Layer 7 of a small transformer language model trained on English Wikipedia (12 layers, counted from 0, width 96).
A neuron's activation on a vector x is GELU(weights . x + bias), where the dot is the dot product.

Input weights of the MLP neurons that the questions are about. A number n stands for (n - 500) times 0.00075.
n0 (bias -0.040): 695 556 372 364 421 439 646 628 473 451 623 434 702 628 439 443 412 387 454 304 464 450 422 292 407 419 424 700 453 376 617 413 526 511 514 420 309 606 701 585 511 472 387 435 486 408 451 594 528 702 562 511 680 489 602 585 240 368 431 486 500 311 504 559 483 534 419 445 475 266 755 429 337 454 522 389 716 489 489 804 257 237 465 517 479 436 229 469 598 612 647 521 416 557 571 452
n17 (bias -0.013): 166 547 485 766 447 601 496 415 399 516 448 555 496 465 548 338 511 672 552 271 661 444 396 456 572 604 523 488 322 562 504 532 288 469 451 489 562 381 557 295 341 278 660 405 373 658 401 507 493 523 550 638 540 390 485 492 363 399 561 712 579 454 432 562 394 543 355 446 647 700 651 426 609 452 539 315 653 451 790 344 291 250 577 554 514 599 350 644 695 425 654 650 706 276 660 383
n26 (bias -0.030): 478 436 722 393 500 689 397 475 401 551 642 602 488 689 521 262 492 545 460 488 624 564 687 619 519 222 496 287 393 379 391 489 384 647 366 570 74 430 548 692 722 246 273 426 544 566 342 676 504 451 483 676 449 391 656 557 421 516 524 520 424 500 532 402 645 458 560 599 504 529 504 730 421 638 571 261 484 573 462 847 496 418 582 423 272 602 198 326 433 538 612 332 267 452 508 621
n52 (bias -0.044): 576 508 344 212 345 768 403 731 411 146 597 427 257 403 681 480 488 504 527 433 295 606 684 453 409 332 656 390 440 584 424 555 666 632 460 600 520 431 479 457 663 648 559 488 370 761 485 427 260 560 605 559 779 587 395 611 446 516 552 389 446 407 449 589 500 430 426 176 449 548 524 348 614 484 427 691 672 412 546 414 378 419 496 651 542 558 382 473 450 662 690 693 496 198 693 549
n61 (bias -0.034): 776 434 387 540 547 324 512 412 349 620 592 317 642 576 654 449 542 532 392 512 317 344 616 504 651 635 559 298 674 734 474 306 472 508 362 369 440 532 415 609 392 612 392 393 426 478 446 299 251 342 287 473 629 520 436 226 404 500 468 579 439 476 586 416 450 737 430 368 563 732 347 477 888 381 496 370 508 677 674 628 468 580 431 474 702 385 664 496 749 631 348 714 531 488 439 496
n83 (bias -0.048): 391 248 402 421 355 244 684 720 447 470 614 408 724 353 612 585 190 478 538 574 637 451 497 566 493 431 571 405 637 449 581 589 572 790 468 550 500 550 603 434 317 403 396 393 574 672 407 503 514 600 540 510 548 373 346 644 452 706 493 408 625 443 391 442 634 463 389 320 651 568 504 243 467 331 576 309 608 507 652 253 507 514 479 530 584 481 560 365 376 507 475 496 510 413 555 409
n100 (bias -0.043): 768 657 731 621 461 410 664 608 496 525 742 660 453 616 613 425 458 492 640 418 637 645 605 450 409 318 318 520 411 595 526 555 516 639 548 476 564 528 110 453 519 392 372 341 461 485 523 698 470 623 420 512 576 764 364 530 431 289 595 374 623 560 833 554 176 287 430 376 398 416 547 272 654 292 528 535 422 279 430 453 552 504 481 496 500 644 496 534 392 437 685 395 396 321 671 670
n118 (bias -0.048): 571 605 448 624 220 421 611 483 353 557 471 605 492 598 527 367 382 191 632 645 301 417 788 357 392 447 575 655 610 416 416 558 279 313 424 770 470 466 477 636 741 566 805 576 268 496 467 649 296 698 628 318 444 801 674 585 533 488 605 186 487 453 346 549 609 378 479 564 562 538 633 414 504 631 650 320 451 395 469 500 538 394 597 361 428 518 554 113 321 472 534 632 296 438 513 414
n129 (bias -0.036): 469 387 384 500 533 653 500 445 424 631 747 420 508 230 390 695 658 538 529 579 636 446 533 341 667 598 584 770 347 484 779 419 275 293 718 437 411 344 814 525 292 280 414 408 426 492 540 665 572 370 521 393 548 617 597 415 398 397 550 613 491 749 467 411 363 643 729 725 409 597 396 455 367 468 372 646 488 587 693 426 291 280 198 595 690 539 289 417 370 622 568 368 439 689 332 569
n148 (bias -0.031): 508 630 447 448 467 652 585 738 504 481 315 528 562 441 473 631 724 515 457 565 366 608 381 393 535 554 310 432 538 328 507 340 481 394 537 548 396 282 347 446 396 607 583 596 337 639 642 468 528 408 526 446 686 489 566 410 546 446 716 558 462 563 609 496 334 239 135 366 605 600 700 686 609 422 672 635 410 544 688 346 522 530 489 708 472 248 489 479 585 393 634 384 610 572 538 695
n154 (bias -0.047): 372 428 719 364 298 568 675 67 486 666 676 542 677 304 659 577 487 470 340 423 602 462 386 433 685 273 517 403 290 665 331 420 811 763 690 357 272 330 361 644 576 534 504 509 683 365 609 425 508 612 605 508 649 513 396 532 685 615 543 500 290 557 483 542 342 344 500 356 470 531 590 462 465 194 482 582 352 388 410 576 601 640 438 337 451 617 756 438 462 362 623 496 190 441 811 566
n164 (bias -0.056): 560 455 374 576 493 345 720 710 640 589 566 514 350 345 432 620 334 316 559 447 433 401 476 514 534 455 618 350 517 445 418 474 648 666 489 522 478 385 221 517 497 751 766 525 416 588 507 404 439 682 496 426 462 759 367 599 570 240 529 351 389 504 634 676 528 279 399 562 316 370 581 723 438 451 442 354 528 479 638 476 580 507 459 449 568 515 391 307 462 614 677 377 331 434 500 474
n166 (bias -0.035): 622 640 326 267 618 332 480 544 563 463 481 687 662 564 500 614 316 372 407 371 418 625 535 527 545 365 468 658 533 462 413 364 488 214 686 611 327 420 542 698 596 488 566 452 656 346 600 732 394 472 388 364 663 425 336 458 700 574 559 662 549 616 457 767 733 778 264 388 437 552 602 430 484 312 686 512 492 662 454 419 560 520 389 429 478 657 238 549 277 616 528 325 389 391 708 435
n177 (bias -0.043): 531 230 492 285 369 508 629 500 410 513 529 492 623 577 446 576 479 265 629 651 165 529 421 450 265 459 551 413 484 609 686 472 629 539 606 645 470 457 332 492 372 384 537 538 379 267 713 484 168 598 522 592 565 247 611 654 669 542 521 356 245 188 173 504 459 482 620 552 567 453 639 285 513 467 361 259 508 483 678 380 578 449 651 733 428 429 437 565 599 748 586 554 262 666 788 604
n184 (bias -0.049): 496 466 299 512 448 192 443 697 577 778 469 566 674 398 504 528 563 561 409 380 452 376 738 370 261 457 613 657 390 535 612 537 393 634 391 581 356 365 595 425 547 646 421 309 644 496 402 508 458 553 447 377 558 782 598 189 815 468 823 460 395 647 584 578 551 538 425 520 320 520 356 555 670 182 694 516 345 496 648 310 360 439 574 703 684 416 528 531 531 420 426 468 394 341 529 674
n186 (bias -0.048): 436 489 514 278 571 344 442 725 527 619 580 393 453 536 756 695 660 460 612 436 436 408 682 347 616 657 414 302 547 449 599 536 540 552 364 669 562 341 538 335 517 497 553 317 624 693 497 448 449 647 464 592 349 472 540 596 228 701 432 318 240 493 479 469 528 533 524 714 465 576 685 570 419 333 595 464 310 500 534 528 351 703 438 469 517 638 666 480 337 561 627 426 427 416 478 650
n221 (bias -0.046): 252 664 599 442 408 455 663 613 716 468 597 644 377 403 577 394 281 593 860 545 489 564 583 336 394 698 335 622 335 430 273 514 488 456 607 519 294 450 627 455 537 429 560 646 220 536 396 504 357 454 449 553 500 424 855 496 451 387 381 382 460 585 356 470 393 437 511 554 496 434 428 549 586 422 414 527 602 485 624 605 535 403 626 533 881 528 409 398 478 511 679 364 526 342 295 692
n229 (bias -0.060): 572 327 480 336 690 403 440 526 423 385 784 422 585 560 885 757 286 551 471 542 563 425 433 347 382 326 666 326 277 809 553 449 483 487 334 628 539 633 596 546 616 396 642 398 387 589 323 316 390 560 496 441 651 386 603 577 301 370 594 627 474 607 479 225 590 320 442 651 361 509 559 554 435 450 735 314 558 635 264 184 729 487 713 589 323 633 508 395 549 640 379 617 624 525 395 713
n245 (bias -0.055): 341 297 457 479 460 624 599 504 517 424 547 582 634 496 419 287 504 230 567 640 448 652 556 516 581 476 516 587 473 698 280 218 730 324 468 675 228 512 548 476 421 611 671 594 564 366 500 617 434 321 315 556 185 504 655 275 543 568 419 581 559 708 636 504 328 399 516 796 392 373 677 805 371 362 624 359 528 557 475 841 442 467 426 531 577 365 464 604 669 531 484 348 480 361 521 334
n246 (bias -0.038): 352 442 633 411 341 484 641 447 466 600 628 815 588 423 458 243 318 472 640 579 433 539 652 500 424 601 440 357 407 637 356 386 641 628 723 512 516 737 474 328 640 418 363 632 354 500 326 699 458 356 415 567 523 230 319 436 562 461 636 722 331 339 390 646 442 541 453 646 488 617 421 660 586 384 484 623 606 607 788 477 504 653 780 368 402 521 819 515 519 496 658 555 496 496 562 741
n250 (bias -0.026): 272 422 353 449 621 440 438 286 371 485 375 603 564 482 549 372 465 583 433 482 532 436 626 385 579 371 418 449 537 541 476 427 594 345 349 550 471 558 634 286 353 483 465 550 500 469 549 500 456 414 776 440 541 425 475 332 535 500 539 768 652 301 327 389 707 378 514 398 273 406 450 545 595 361 460 557 556 439 496 416 347 236 524 619 602 250 203 599 576 571 253 465 580 749 537 408
n251 (bias -0.047): 482 535 512 461 360 681 651 603 459 575 727 651 615 474 249 639 413 693 691 546 219 647 396 562 318 712 551 539 604 301 626 595 422 469 411 765 405 590 418 517 338 396 717 436 785 492 356 341 378 560 47 684 496 559 573 595 459 550 704 394 597 564 248 578 439 627 350 358 323 509 395 587 413 488 543 530 629 572 585 408 223 496 197 271 540 597 500 613 434 412 595 274 496 704 439 591
n260 (bias -0.043): 485 434 317 536 334 675 554 525 383 404 531 575 274 564 429 577 665 464 493 580 367 528 455 476 682 517 443 544 540 490 274 530 385 573 351 546 317 539 534 566 345 528 535 525 451 624 342 388 473 766 626 472 442 539 304 292 383 266 454 546 317 568 580 336 520 445 559 712 454 539 560 569 551 404 800 560 573 669 407 486 691 772 520 406 332 474 490 332 548 674 654 486 400 649 576 435
n278 (bias -0.062): 268 490 458 697 291 293 523 690 385 543 423 500 478 304 390 509 503 497 764 453 466 193 544 546 594 571 519 467 426 533 533 438 526 497 570 452 410 478 575 298 519 361 463 551 594 750 417 460 445 376 487 509 464 427 436 517 525 653 513 465 401 516 453 417 595 329 574 690 509 413 547 454 455 346 588 563 463 269 430 578 542 558 497 608 566 589 578 645 642 440 516 603 408 469 706 490
n289 (bias -0.058): 433 471 572 528 540 582 617 685 576 546 396 580 389 632 521 788 454 432 655 245 457 527 527 589 303 570 381 488 556 439 473 456 508 365 456 496 359 532 560 434 577 457 418 229 555 647 331 607 678 460 371 594 295 362 672 496 817 242 333 472 315 580 586 565 504 607 488 564 351 504 275 376 695 623 419 472 356 757 566 465 363 717 385 346 203 442 500 153 350 552 520 488 308 543 606 459
n291 (bias -0.052): 469 474 326 357 368 288 395 466 434 655 612 528 607 375 613 758 196 425 484 410 455 606 553 170 488 488 471 678 612 678 622 416 521 385 579 596 399 604 137 532 440 440 172 417 467 543 592 559 524 533 659 618 326 352 425 557 387 496 500 554 384 637 378 588 552 581 500 378 271 504 586 754 479 512 572 619 719 586 457 747 580 742 544 617 249 483 492 496 219 422 399 243 340 241 419 428
n295 (bias -0.037): 480 485 324 706 518 602 567 369 245 265 683 546 806 496 457 595 615 679 457 507 456 485 402 421 496 388 500 504 417 609 718 599 552 557 651 300 605 440 302 652 518 338 337 396 485 455 425 582 359 485 612 453 525 504 593 429 597 511 445 434 144 452 507 468 539 508 468 391 244 354 680 435 606 231 391 662 529 570 407 504 492 388 180 528 434 488 631 549 514 458 448 569 622 362 492 716
n303 (bias -0.047): 304 486 568 231 368 382 576 504 584 528 667 534 315 152 691 767 384 558 370 242 483 818 461 272 445 586 504 776 512 394 445 361 670 381 376 598 424 513 306 591 659 474 578 367 509 684 564 339 462 703 509 604 233 768 366 250 651 596 672 654 326 642 456 402 555 637 547 684 653 576 368 371 378 646 545 478 383 628 639 241 689 522 496 592 391 569 640 639 209 404 639 722 483 578 677 400
n328 (bias -0.051): 584 786 353 458 495 463 580 528 638 529 617 679 630 397 564 546 428 205 591 491 670 266 582 400 620 740 500 457 561 300 487 655 684 380 616 505 354 753 684 687 477 441 486 351 344 509 563 326 314 188 448 473 598 611 458 123 536 193 584 393 399 552 730 231 554 486 409 599 454 481 685 337 319 346 224 505 632 894 403 564 367 641 953 465 566 258 638 416 509 741 609 445 635 436 591 319
n359 (bias -0.045): 500 449 449 480 432 404 603 589 294 338 590 383 782 461 444 543 443 392 367 399 399 720 709 595 644 443 359 425 523 254 505 221 534 390 349 515 608 186 469 786 642 438 548 320 366 482 575 514 264 315 431 825 467 805 882 329 382 538 442 626 324 422 231 636 388 284 642 973 538 765 389 472 455 189 450 674 648 568 520 471 599 613 893 422 666 551 505 606 571 601 456 644 702 695 790 535
n361 (bias -0.035): 663 600 503 483 384 510 698 486 402 504 517 572 514 317 504 218 636 424 657 757 827 456 480 530 255 567 606 542 298 693 513 418 635 415 483 225 347 507 463 346 500 603 376 455 625 529 434 365 552 521 507 433 369 650 434 368 527 493 565 544 333 438 520 533 619 581 580 535 493 535 368 457 427 440 458 568 550 681 493 564 472 400 619 545 361 668 247 656 527 600 441 422 533 466 518 468
n381 (bias -0.031): 672 474 484 631 234 636 530 589 407 339 326 633 513 698 469 413 318 647 529 393 640 442 737 516 408 618 600 667 457 452 468 222 627 379 475 831 547 344 522 488 386 439 369 265 397 381 601 536 94 655 369 599 564 413 752 567 598 607 475 662 695 382 690 500 548 582 386 690 343 517 492 655 483 415 675 625 615 596 386 525 122 500 645 591 543 709 319 631 540 303 568 372 492 394 560 457

Each question shows a token from some text and the vector x that enters the MLP there. A number n stands for (n - 500) times 0.0099.

"y": 421 380 544 473 516 450 508 546 369 506 692 526 438 506 402 525 437 632 538 575 587 476 476 511 399 416 390 446 512 429 604 619 569 636 630 490 718 639 427 379 468 632 633 504 320 573 625 527 652 322 573 511 428 389 340 665 589 595 342 491 626 248 590 430 427 311 529 633 723 218 453 486 331 599 313 611 460 413 636 570 622 449 570 328 629 404 506 519 480 593 358 427 606 525 352 516
Which neuron lights up most? n83

" act": 440 462 445 348 349 539 337 469 486 334 420 643 564 544 380 355 432 449 421 571 623 572 463 613 435 498 393 311 506 678 505 505 450 602 478 589 635 731 485 477 642 564 545 610 505 528 514 449 520 273 481 451 552 559 565 497 445 564 287 561 563 382 650 447 524 471 642 516 544 227 544 547 499 728 516 576 359 241 431 461 645 461 451 344 467 353 613 553 804 645 549 485 475 732 516 356
Which neuron lights up most? n245

"im": 548 491 412 452 486 447 479 535 483 496 533 509 576 607 578 267 557 588 436 402 559 559 506 543 321 288 436 288 575 424 528 448 425 508 229 607 957 633 410 556 585 599 652 462 398 552 495 426 538 394 823 616 507 433 512 496 515 490 414 464 386 350 397 563 409 443 509 686 564 451 462 449 526 572 463 678 536 481 396 567 573 408 640 338 577 540 510 710 507 618 590 522 519 436 272 468
Which neuron lights up most? n359

" B": 409 602 487 406 681 485 465 383 586 481 502 445 489 573 526 303 528 687 386 454 466 472 448 541 610 359 330 648 553 600 619 859 484 450 607 435 733 554 471 473 529 676 631 544 382 470 652 447 451 540 491 389 384 440 596 396 413 504 333 501 588 576 631 320 688 471 572 521 437 153 304 431 543 624 445 538 523 548 573 610 596 400 428 434 601 348 397 339 432 438 686 457 508 467 629 478
Which neuron lights up most? n250

" c": 370 482 447 438 357 476 462 513 630 403 387 449 280 705 484 303 371 490 474 650 406 463 440 638 683 420 529 561 520 606 821 887 504 482 604 482 626 634 607 494 524 517 462 401 489 488 604 530 436 401 556 487 559 462 333 532 552 608 340 551 512 462 504 475 462 517 537 530 549 336 363 419 373 613 452 538 523 279 619 612 703 622 473 436 477 375 428 458 558 430 436 509 461 670 407 400
Which neuron lights up most? n177

"ome": 558 618 442 640 368 577 411 470 435 484 399 549 392 470 410 364 555 610 505 633 398 364 441 563 401 359 359 350 567 489 563 610 474 661 507 525 741 662 433 529 489 656 546 617 376 587 462 425 614 585 662 384 538 498 433 464 511 429 305 612 484 432 548 505 513 536 508 420 669 339 427 503 542 685 435 621 379 504 603 580 715 363 607 252 527 98 666 475 651 463 530 554 437 580 349 423
Which neuron lights up most? n260

"ain": 462 398 463 607 435 597 543 426 588 499 371 494 531 497 441 363 528 709 349 621 561 502 165 511 492 508 413 619 449 653 632 728 472 738 468 479 641 655 584 445 601 603 589 384 521 498 483 516 591 579 619 415 544 625 380 522 538 475 467 342 713 525 610 541 545 331 427 318 587 424 362 502 498 526 484 383 564 450 616 431 454 341 510 256 433 368 639 651 573 479 372 393 457 573 398 311
Which three neurons fire most, strongest first? n83, n17, n250

" trad": 476 489 362 494 417 466 346 734 598 335 333 596 487 604 269 403 502 530 506 523 528 669 438 532 622 553 500 470 439 660 660 529 419 554 358 699 539 688 510 373 647 380 494 513 505 700 521 363 519 354 428 313 538 413 457 479 473 665 331 547 558 563 682 499 570 383 399 450 673 375 486 485 481 671 458 655 399 345 535 467 573 427 395 271 449 520 602 599 619 434 548 535 453 573 408 565
The two highest activations, in order: n278, n148

"-": 531 511 442 617 449 447 398 463 682 433 572 439 399 610 439 470 606 412 360 446 282 507 565 418 504 191 426 530 369 387 620 677 514 316 539 534 722 704 474 452 616 566 636 479 505 405 671 528 762 351 342 432 433 600 526 579 424 534 474 423 529 501 544 683 637 637 571 503 454 400 392 530 486 588 317 463 276 544 586 532 644 619 438 427 557 537 718 513 514 488 630 381 509 423 315 473
The most active neuron and its activation: n118, at about 0.49

" List": 508 482 436 661 446 680 240 398 486 418 385 684 457 505 469 361 471 563 354 634 615 594 359 458 525 250 517 444 449 348 559 587 423 554 600 492 627 504 609 542 599 627 373 576 386 537 376 481 719 389 402 578 485 491 387 454 394 539 455 455 574 637 452 582 490 695 529 460 428 462 461 434 427 651 392 663 300 502 518 507 675 411 366 404 561 455 645 625 557 420 652 637 611 697 321 395
The two highest activations, in order: n129, n295

"a": 465 509 424 636 489 378 632 450 517 499 416 596 475 556 549 500 406 693 420 674 546 499 378 636 328 584 317 428 468 561 747 844 518 547 595 563 782 572 520 485 582 555 562 473 577 556 601 467 511 616 653 295 473 490 313 551 551 441 451 435 569 254 579 532 620 301 523 341 548 342 427 427 504 487 444 478 503 455 655 607 511 397 405 377 636 418 535 544 456 354 325 396 508 520 331 308
Which three neurons fire most, strongest first? n83, n250, n295

" n": 487 335 553 302 262 363 280 366 653 605 383 561 365 644 388 509 504 596 405 602 560 620 289 376 670 418 515 643 466 467 659 582 430 384 478 533 569 734 522 447 548 502 581 429 523 637 542 487 593 495 574 430 600 494 378 323 582 560 311 624 468 443 504 472 628 593 419 774 601 336 418 548 394 608 470 648 480 404 679 541 566 543 493 385 448 379 536 415 569 512 480 574 470 409 415 557
Which neuron lights up most? n303

"ody": 577 543 379 486 404 488 556 414 538 495 478 547 557 460 377 572 509 587 602 532 548 413 341 406 302 349 287 464 378 482 573 602 491 552 616 577 737 663 586 347 477 541 654 519 511 434 529 401 622 515 448 487 548 610 508 383 482 482 354 527 727 425 451 606 738 646 682 319 340 395 409 593 460 646 423 580 431 489 622 526 614 306 418 110 481 459 666 531 496 491 556 609 525 531 506 408
Which neuron lights up most? n251

" of": 589 580 538 404 315 409 367 596 615 479 351 363 476 412 417 366 554 638 402 570 570 510 399 602 537 459 296 519 388 628 627 658 570 411 530 484 624 684 413 534 591 593 422 377 491 562 655 418 695 238 353 377 567 446 354 465 593 587 450 325 512 643 521 467 564 644 619 563 631 248 529 499 477 627 335 478 408 500 584 563 699 593 534 348 418 481 652 597 405 587 412 422 421 529 358 688
The most active neuron and its activation: n361, at about 0.41

" R": 446 634 454 411 391 281 321 378 642 451 410 654 512 594 408 482 443 535 424 537 548 579 329 418 581 144 492 468 503 470 587 732 481 420 635 537 555 484 547 356 605 622 463 563 628 446 653 436 639 441 533 461 583 501 351 508 385 619 453 560 712 692 550 447 607 586 616 556 405 389 458 283 440 662 351 456 553 503 658 696 670 504 434 320 477 415 481 462 464 561 544 561 492 369 376 547
The most active neuron and its activation: n166, at about 1.1

" Open": 515 424 423 615 524 590 358 239 474 485 489 493 496 616 448 340 655 443 518 738 587 521 318 401 643 251 545 611 564 352 610 619 474 550 501 415 539 594 477 460 501 497 410 616 603 577 563 376 787 410 495 524 558 480 455 643 479 520 366 494 624 699 414 494 579 557 516 397 311 401 433 473 531 700 384 480 458 399 605 492 675 363 416 166 501 382 599 579 575 512 599 637 477 513 354 462
The two highest activations, in order: n295, n129

" \"The": 478 629 338 440 462 448 519 389 533 477 390 495 585 490 400 377 495 490 345 581 335 391 336 442 412 322 510 556 434 421 601 578 501 428 502 274 559 765 520 517 608 615 573 604 448 610 632 485 591 535 471 458 534 487 486 516 398 602 282 465 507 511 619 463 476 742 543 624 679 646 444 494 532 782 392 465 574 414 587 564 708 602 374 174 523 398 712 419 423 494 628 397 484 482 511 529
Which neuron lights up most? n118

"ent": 533 528 482 545 456 578 330 531 470 469 640 561 477 495 543 241 532 665 427 603 394 446 396 764 496 365 379 375 535 584 560 588 354 633 398 489 599 643 445 372 580 588 497 503 381 620 764 407 699 265 612 648 506 518 483 567 388 641 355 512 421 426 430 555 398 424 476 489 675 157 529 441 473 681 311 548 497 577 517 501 647 499 655 365 453 446 533 598 547 525 439 384 513 596 347 449
Which three neurons fire most, strongest first? n26, n246, n250

" history": 525 538 455 544 420 523 333 406 678 396 282 644 577 543 493 369 638 522 319 732 510 495 402 463 394 420 478 356 527 545 581 414 482 634 467 501 608 577 416 377 392 599 700 585 444 594 531 411 661 261 639 438 591 480 372 517 602 512 491 479 737 486 640 389 510 473 633 475 606 436 532 467 358 700 470 591 466 318 541 471 641 627 329 358 547 234 637 530 616 327 477 422 530 519 509 496
The most active neuron and its activation: n148, at about 1.5

"ro": 382 573 437 695 454 314 509 504 437 589 561 538 499 497 493 257 552 492 384 533 419 417 310 555 333 296 474 540 493 461 646 695 611 627 586 509 655 531 747 407 589 594 501 528 556 530 606 395 606 614 605 362 524 497 422 560 490 511 527 587 726 402 629 599 674 433 533 521 468 516 357 548 513 459 529 622 379 569 700 518 516 445 484 338 572 333 527 506 514 433 285 366 395 311 332 444
The two highest activations, in order: n184, n250

" An": 313 723 377 406 584 479 352 490 564 397 357 499 685 513 352 369 486 717 307 422 483 458 308 473 584 484 467 556 379 457 636 749 539 429 405 487 542 603 544 444 633 616 599 591 436 469 585 492 617 450 680 345 627 460 295 470 534 664 579 351 467 460 628 470 605 554 584 674 506 358 400 359 453 588 495 503 526 473 742 652 547 583 465 381 519 318 503 448 387 420 531 420 556 493 513 555
Which three neurons fire most, strongest first? n250, n328, n295

" father": 513 547 581 461 529 324 419 507 558 400 549 613 475 537 415 398 575 492 396 645 752 418 320 643 392 508 476 580 430 727 455 389 437 729 487 576 646 674 609 388 609 629 641 496 455 600 619 470 477 302 492 560 560 507 392 438 404 553 401 530 671 546 560 443 562 574 637 559 500 376 417 378 406 665 454 547 388 310 632 428 717 487 358 201 396 353 612 524 541 491 426 369 435 545 387 463
The most active neuron and its activation: n361, at about 0.26

"ue": 528 412 382 619 485 515 283 389 579 525 590 554 461 537 436 367 690 459 491 630 452 415 446 430 490 296 341 423 531 506 628 543 393 611 510 623 667 554 554 459 722 603 490 434 381 539 643 294 741 806 766 448 570 535 515 464 366 454 546 401 530 485 552 474 605 423 677 309 572 360 397 489 504 665 447 476 417 529 573 521 602 351 388 380 653 365 558 563 509 303 412 600 505 496 340 550
The two highest activations, in order: n118, n250

" was": 354 545 498 566 324 616 266 580 593 375 384 546 478 585 351 408 426 608 462 491 721 504 591 679 416 391 450 512 316 443 542 539 497 552 442 493 748 576 394 407 529 701 654 687 342 541 672 508 614 368 513 484 545 418 531 403 309 541 348 446 574 427 590 519 405 553 475 584 650 349 429 593 565 539 345 698 287 375 607 379 624 654 569 483 519 585 495 548 417 602 525 365 514 559 443 420
Which three neurons fire most, strongest first? n221, n246, n148

"ing": 476 501 289 615 394 471 423 487 414 541 584 521 461 584 446 499 594 592 414 597 559 480 534 617 346 375 368 422 461 604 578 677 702 542 525 442 673 528 337 469 529 585 409 422 352 448 638 387 765 357 698 496 586 527 530 651 437 661 388 479 609 521 508 380 446 518 577 412 603 280 516 628 386 882 375 569 495 624 405 480 504 414 472 315 467 536 606 601 580 475 315 486 520 530 289 305
Which neuron lights up most? n295

"'": 491 555 309 448 521 359 621 479 604 396 530 492 422 478 522 392 565 454 370 604 380 523 378 612 296 264 403 505 409 529 448 685 594 519 560 422 678 769 470 558 587 645 661 516 324 552 648 411 560 516 629 343 485 472 362 498 521 534 277 648 584 449 706 477 482 534 582 566 663 342 357 571 607 577 391 615 458 536 543 519 582 413 558 269 563 452 580 387 595 594 581 505 354 562 356 406
The two highest activations, in order: n164, n260

"on": 423 509 439 441 419 511 472 546 556 522 361 583 483 381 449 537 582 475 460 574 684 351 533 565 282 361 411 384 627 406 649 521 633 679 295 714 664 720 641 538 649 600 417 480 588 483 608 519 531 632 373 412 551 433 485 571 526 450 474 576 564 347 638 648 612 439 454 644 547 315 363 367 391 710 388 481 304 552 537 496 471 510 585 328 396 342 632 549 483 679 417 383 458 439 442 437
The most active neuron and its activation: n289, at about 1.4

" des": 570 589 453 484 425 523 600 380 592 408 375 445 559 630 463 354 648 352 406 680 380 512 607 340 486 526 451 385 593 545 677 630 551 546 445 359 670 715 458 554 571 606 587 437 485 593 593 321 473 394 553 372 627 429 308 481 430 602 313 616 439 422 465 492 578 467 599 465 578 193 330 682 520 723 700 569 421 374 538 653 513 539 641 318 477 472 524 470 428 645 485 413 394 452 387 508
Which neuron lights up most? n61

" had": 298 528 469 582 424 418 435 611 528 403 333 577 531 580 324 511 560 416 465 599 533 505 634 629 363 433 371 476 349 550 549 633 410 658 490 495 607 750 584 624 518 698 491 566 351 387 581 451 620 453 439 351 511 364 459 497 405 561 285 577 557 588 677 520 538 333 575 519 491 393 296 726 547 700 442 607 261 480 496 481 780 629 498 390 445 515 521 521 460 418 470 535 435 554 388 517
The most active neuron and its activation: n246, at about 0.47

"l": 545 636 367 419 582 529 322 315 691 462 458 571 573 872 518 562 488 552 373 279 599 575 400 591 467 442 429 432 454 500 732 511 368 440 449 495 548 466 570 453 699 652 523 538 585 564 708 377 376 445 524 471 538 625 508 422 368 645 327 657 674 563 515 534 520 457 426 454 375 302 452 570 541 535 445 508 494 684 443 492 514 447 376 317 565 669 437 538 556 313 337 447 447 445 539 501
Which neuron lights up most? n166

" te": 558 437 450 640 422 499 490 440 417 309 450 593 421 615 401 382 471 448 350 574 464 546 367 494 342 340 558 473 505 564 540 551 621 609 592 684 653 696 554 435 538 589 383 356 429 516 546 431 663 433 590 452 580 598 526 538 361 556 345 680 378 704 398 593 553 614 613 568 355 293 383 484 509 654 462 631 462 279 528 625 681 291 449 275 595 505 456 468 502 458 613 661 463 631 385 484
The most active neuron and its activation: n295, at about 0.66

"it": 442 338 482 534 432 569 497 460 606 452 582 457 445 583 442 283 469 573 475 612 680 650 361 449 507 337 421 525 497 636 580 530 645 730 450 595 724 527 594 489 620 531 531 401 331 480 707 542 686 297 446 486 398 371 581 550 596 641 485 579 452 417 680 490 447 342 617 507 623 193 418 520 249 517 590 414 451 435 522 522 524 457 316 431 526 392 674 612 357 544 378 388 561 535 462 523
Which neuron lights up most? n245

"are": 547 492 588 538 284 538 365 446 588 365 540 594 409 580 539 338 470 677 526 679 507 555 391 401 300 326 453 550 375 476 555 637 430 675 631 500 679 650 701 359 386 603 535 499 560 519 513 361 566 430 504 423 594 604 371 436 569 403 421 502 641 423 616 731 558 545 626 422 467 423 449 465 408 433 351 497 494 351 567 601 638 406 462 149 576 400 592 577 545 478 609 503 547 465 434 438
Which neuron lights up most? n100

" and": 508 566 401 629 390 569 496 616 558 323 468 529 397 524 270 380 429 617 346 519 409 523 535 580 337 387 296 470 463 535 549 587 562 489 422 450 502 779 484 454 596 705 543 414 446 600 574 379 498 479 325 422 490 431 512 463 533 515 354 497 507 708 561 497 506 600 589 509 548 374 322 468 522 691 523 541 350 547 576 530 702 695 654 254 537 540 786 546 505 503 592 379 392 488 352 560
The two highest activations, in order: n289, n246

"rom": 376 609 413 612 389 534 458 474 645 438 498 360 568 516 559 399 358 556 455 509 491 528 385 522 421 463 493 415 581 414 812 556 356 575 486 421 712 370 528 343 686 622 531 421 481 555 595 392 523 677 384 484 533 619 532 520 434 634 232 532 594 395 378 589 459 524 522 489 613 423 543 554 452 653 458 625 426 583 591 558 479 562 517 136 420 534 597 750 483 451 459 412 614 379 294 519
Which three neurons fire most, strongest first? n251, n186, n17

"ers": 470 398 351 545 504 529 539 398 627 435 457 601 552 592 491 495 418 568 412 506 617 434 531 627 411 394 365 327 507 464 664 705 406 693 674 423 787 457 409 392 532 623 499 504 416 552 561 294 621 500 782 484 497 462 455 465 480 584 450 553 793 434 442 550 479 395 494 332 634 269 437 581 525 741 414 517 539 455 677 419 451 505 532 316 482 532 486 607 412 488 623 504 557 448 258 272
The most active neuron and its activation: n83, at about 1.3

"our": 485 415 481 432 626 532 428 534 572 494 604 540 506 767 436 305 520 557 327 502 445 446 316 502 373 520 461 594 342 494 720 595 483 618 562 635 524 389 594 370 580 593 446 459 540 551 522 396 557 540 515 456 564 517 493 423 600 630 314 513 805 522 510 568 631 413 488 462 693 257 560 484 395 474 322 432 649 463 689 407 666 374 390 411 492 343 633 582 480 345 473 460 585 399 327 516
The most active neuron and its activation: n83, at about 0.76

" from": 540 684 524 590 384 477 306 533 540 398 474 342 550 483 444 436 395 527 480 548 457 455 545 698 588 424 289 556 489 509 615 713 505 379 421 449 558 644 436 512 607 599 521 453 429 603 528 391 587 636 341 352 451 462 478 421 519 652 182 445 460 366 486 409 545 580 508 408 779 355 423 540 513 747 536 570 379 577 520 624 518 547 585 205 432 482 633 652 580 516 579 460 617 471 260 528
Which neuron lights up most? n61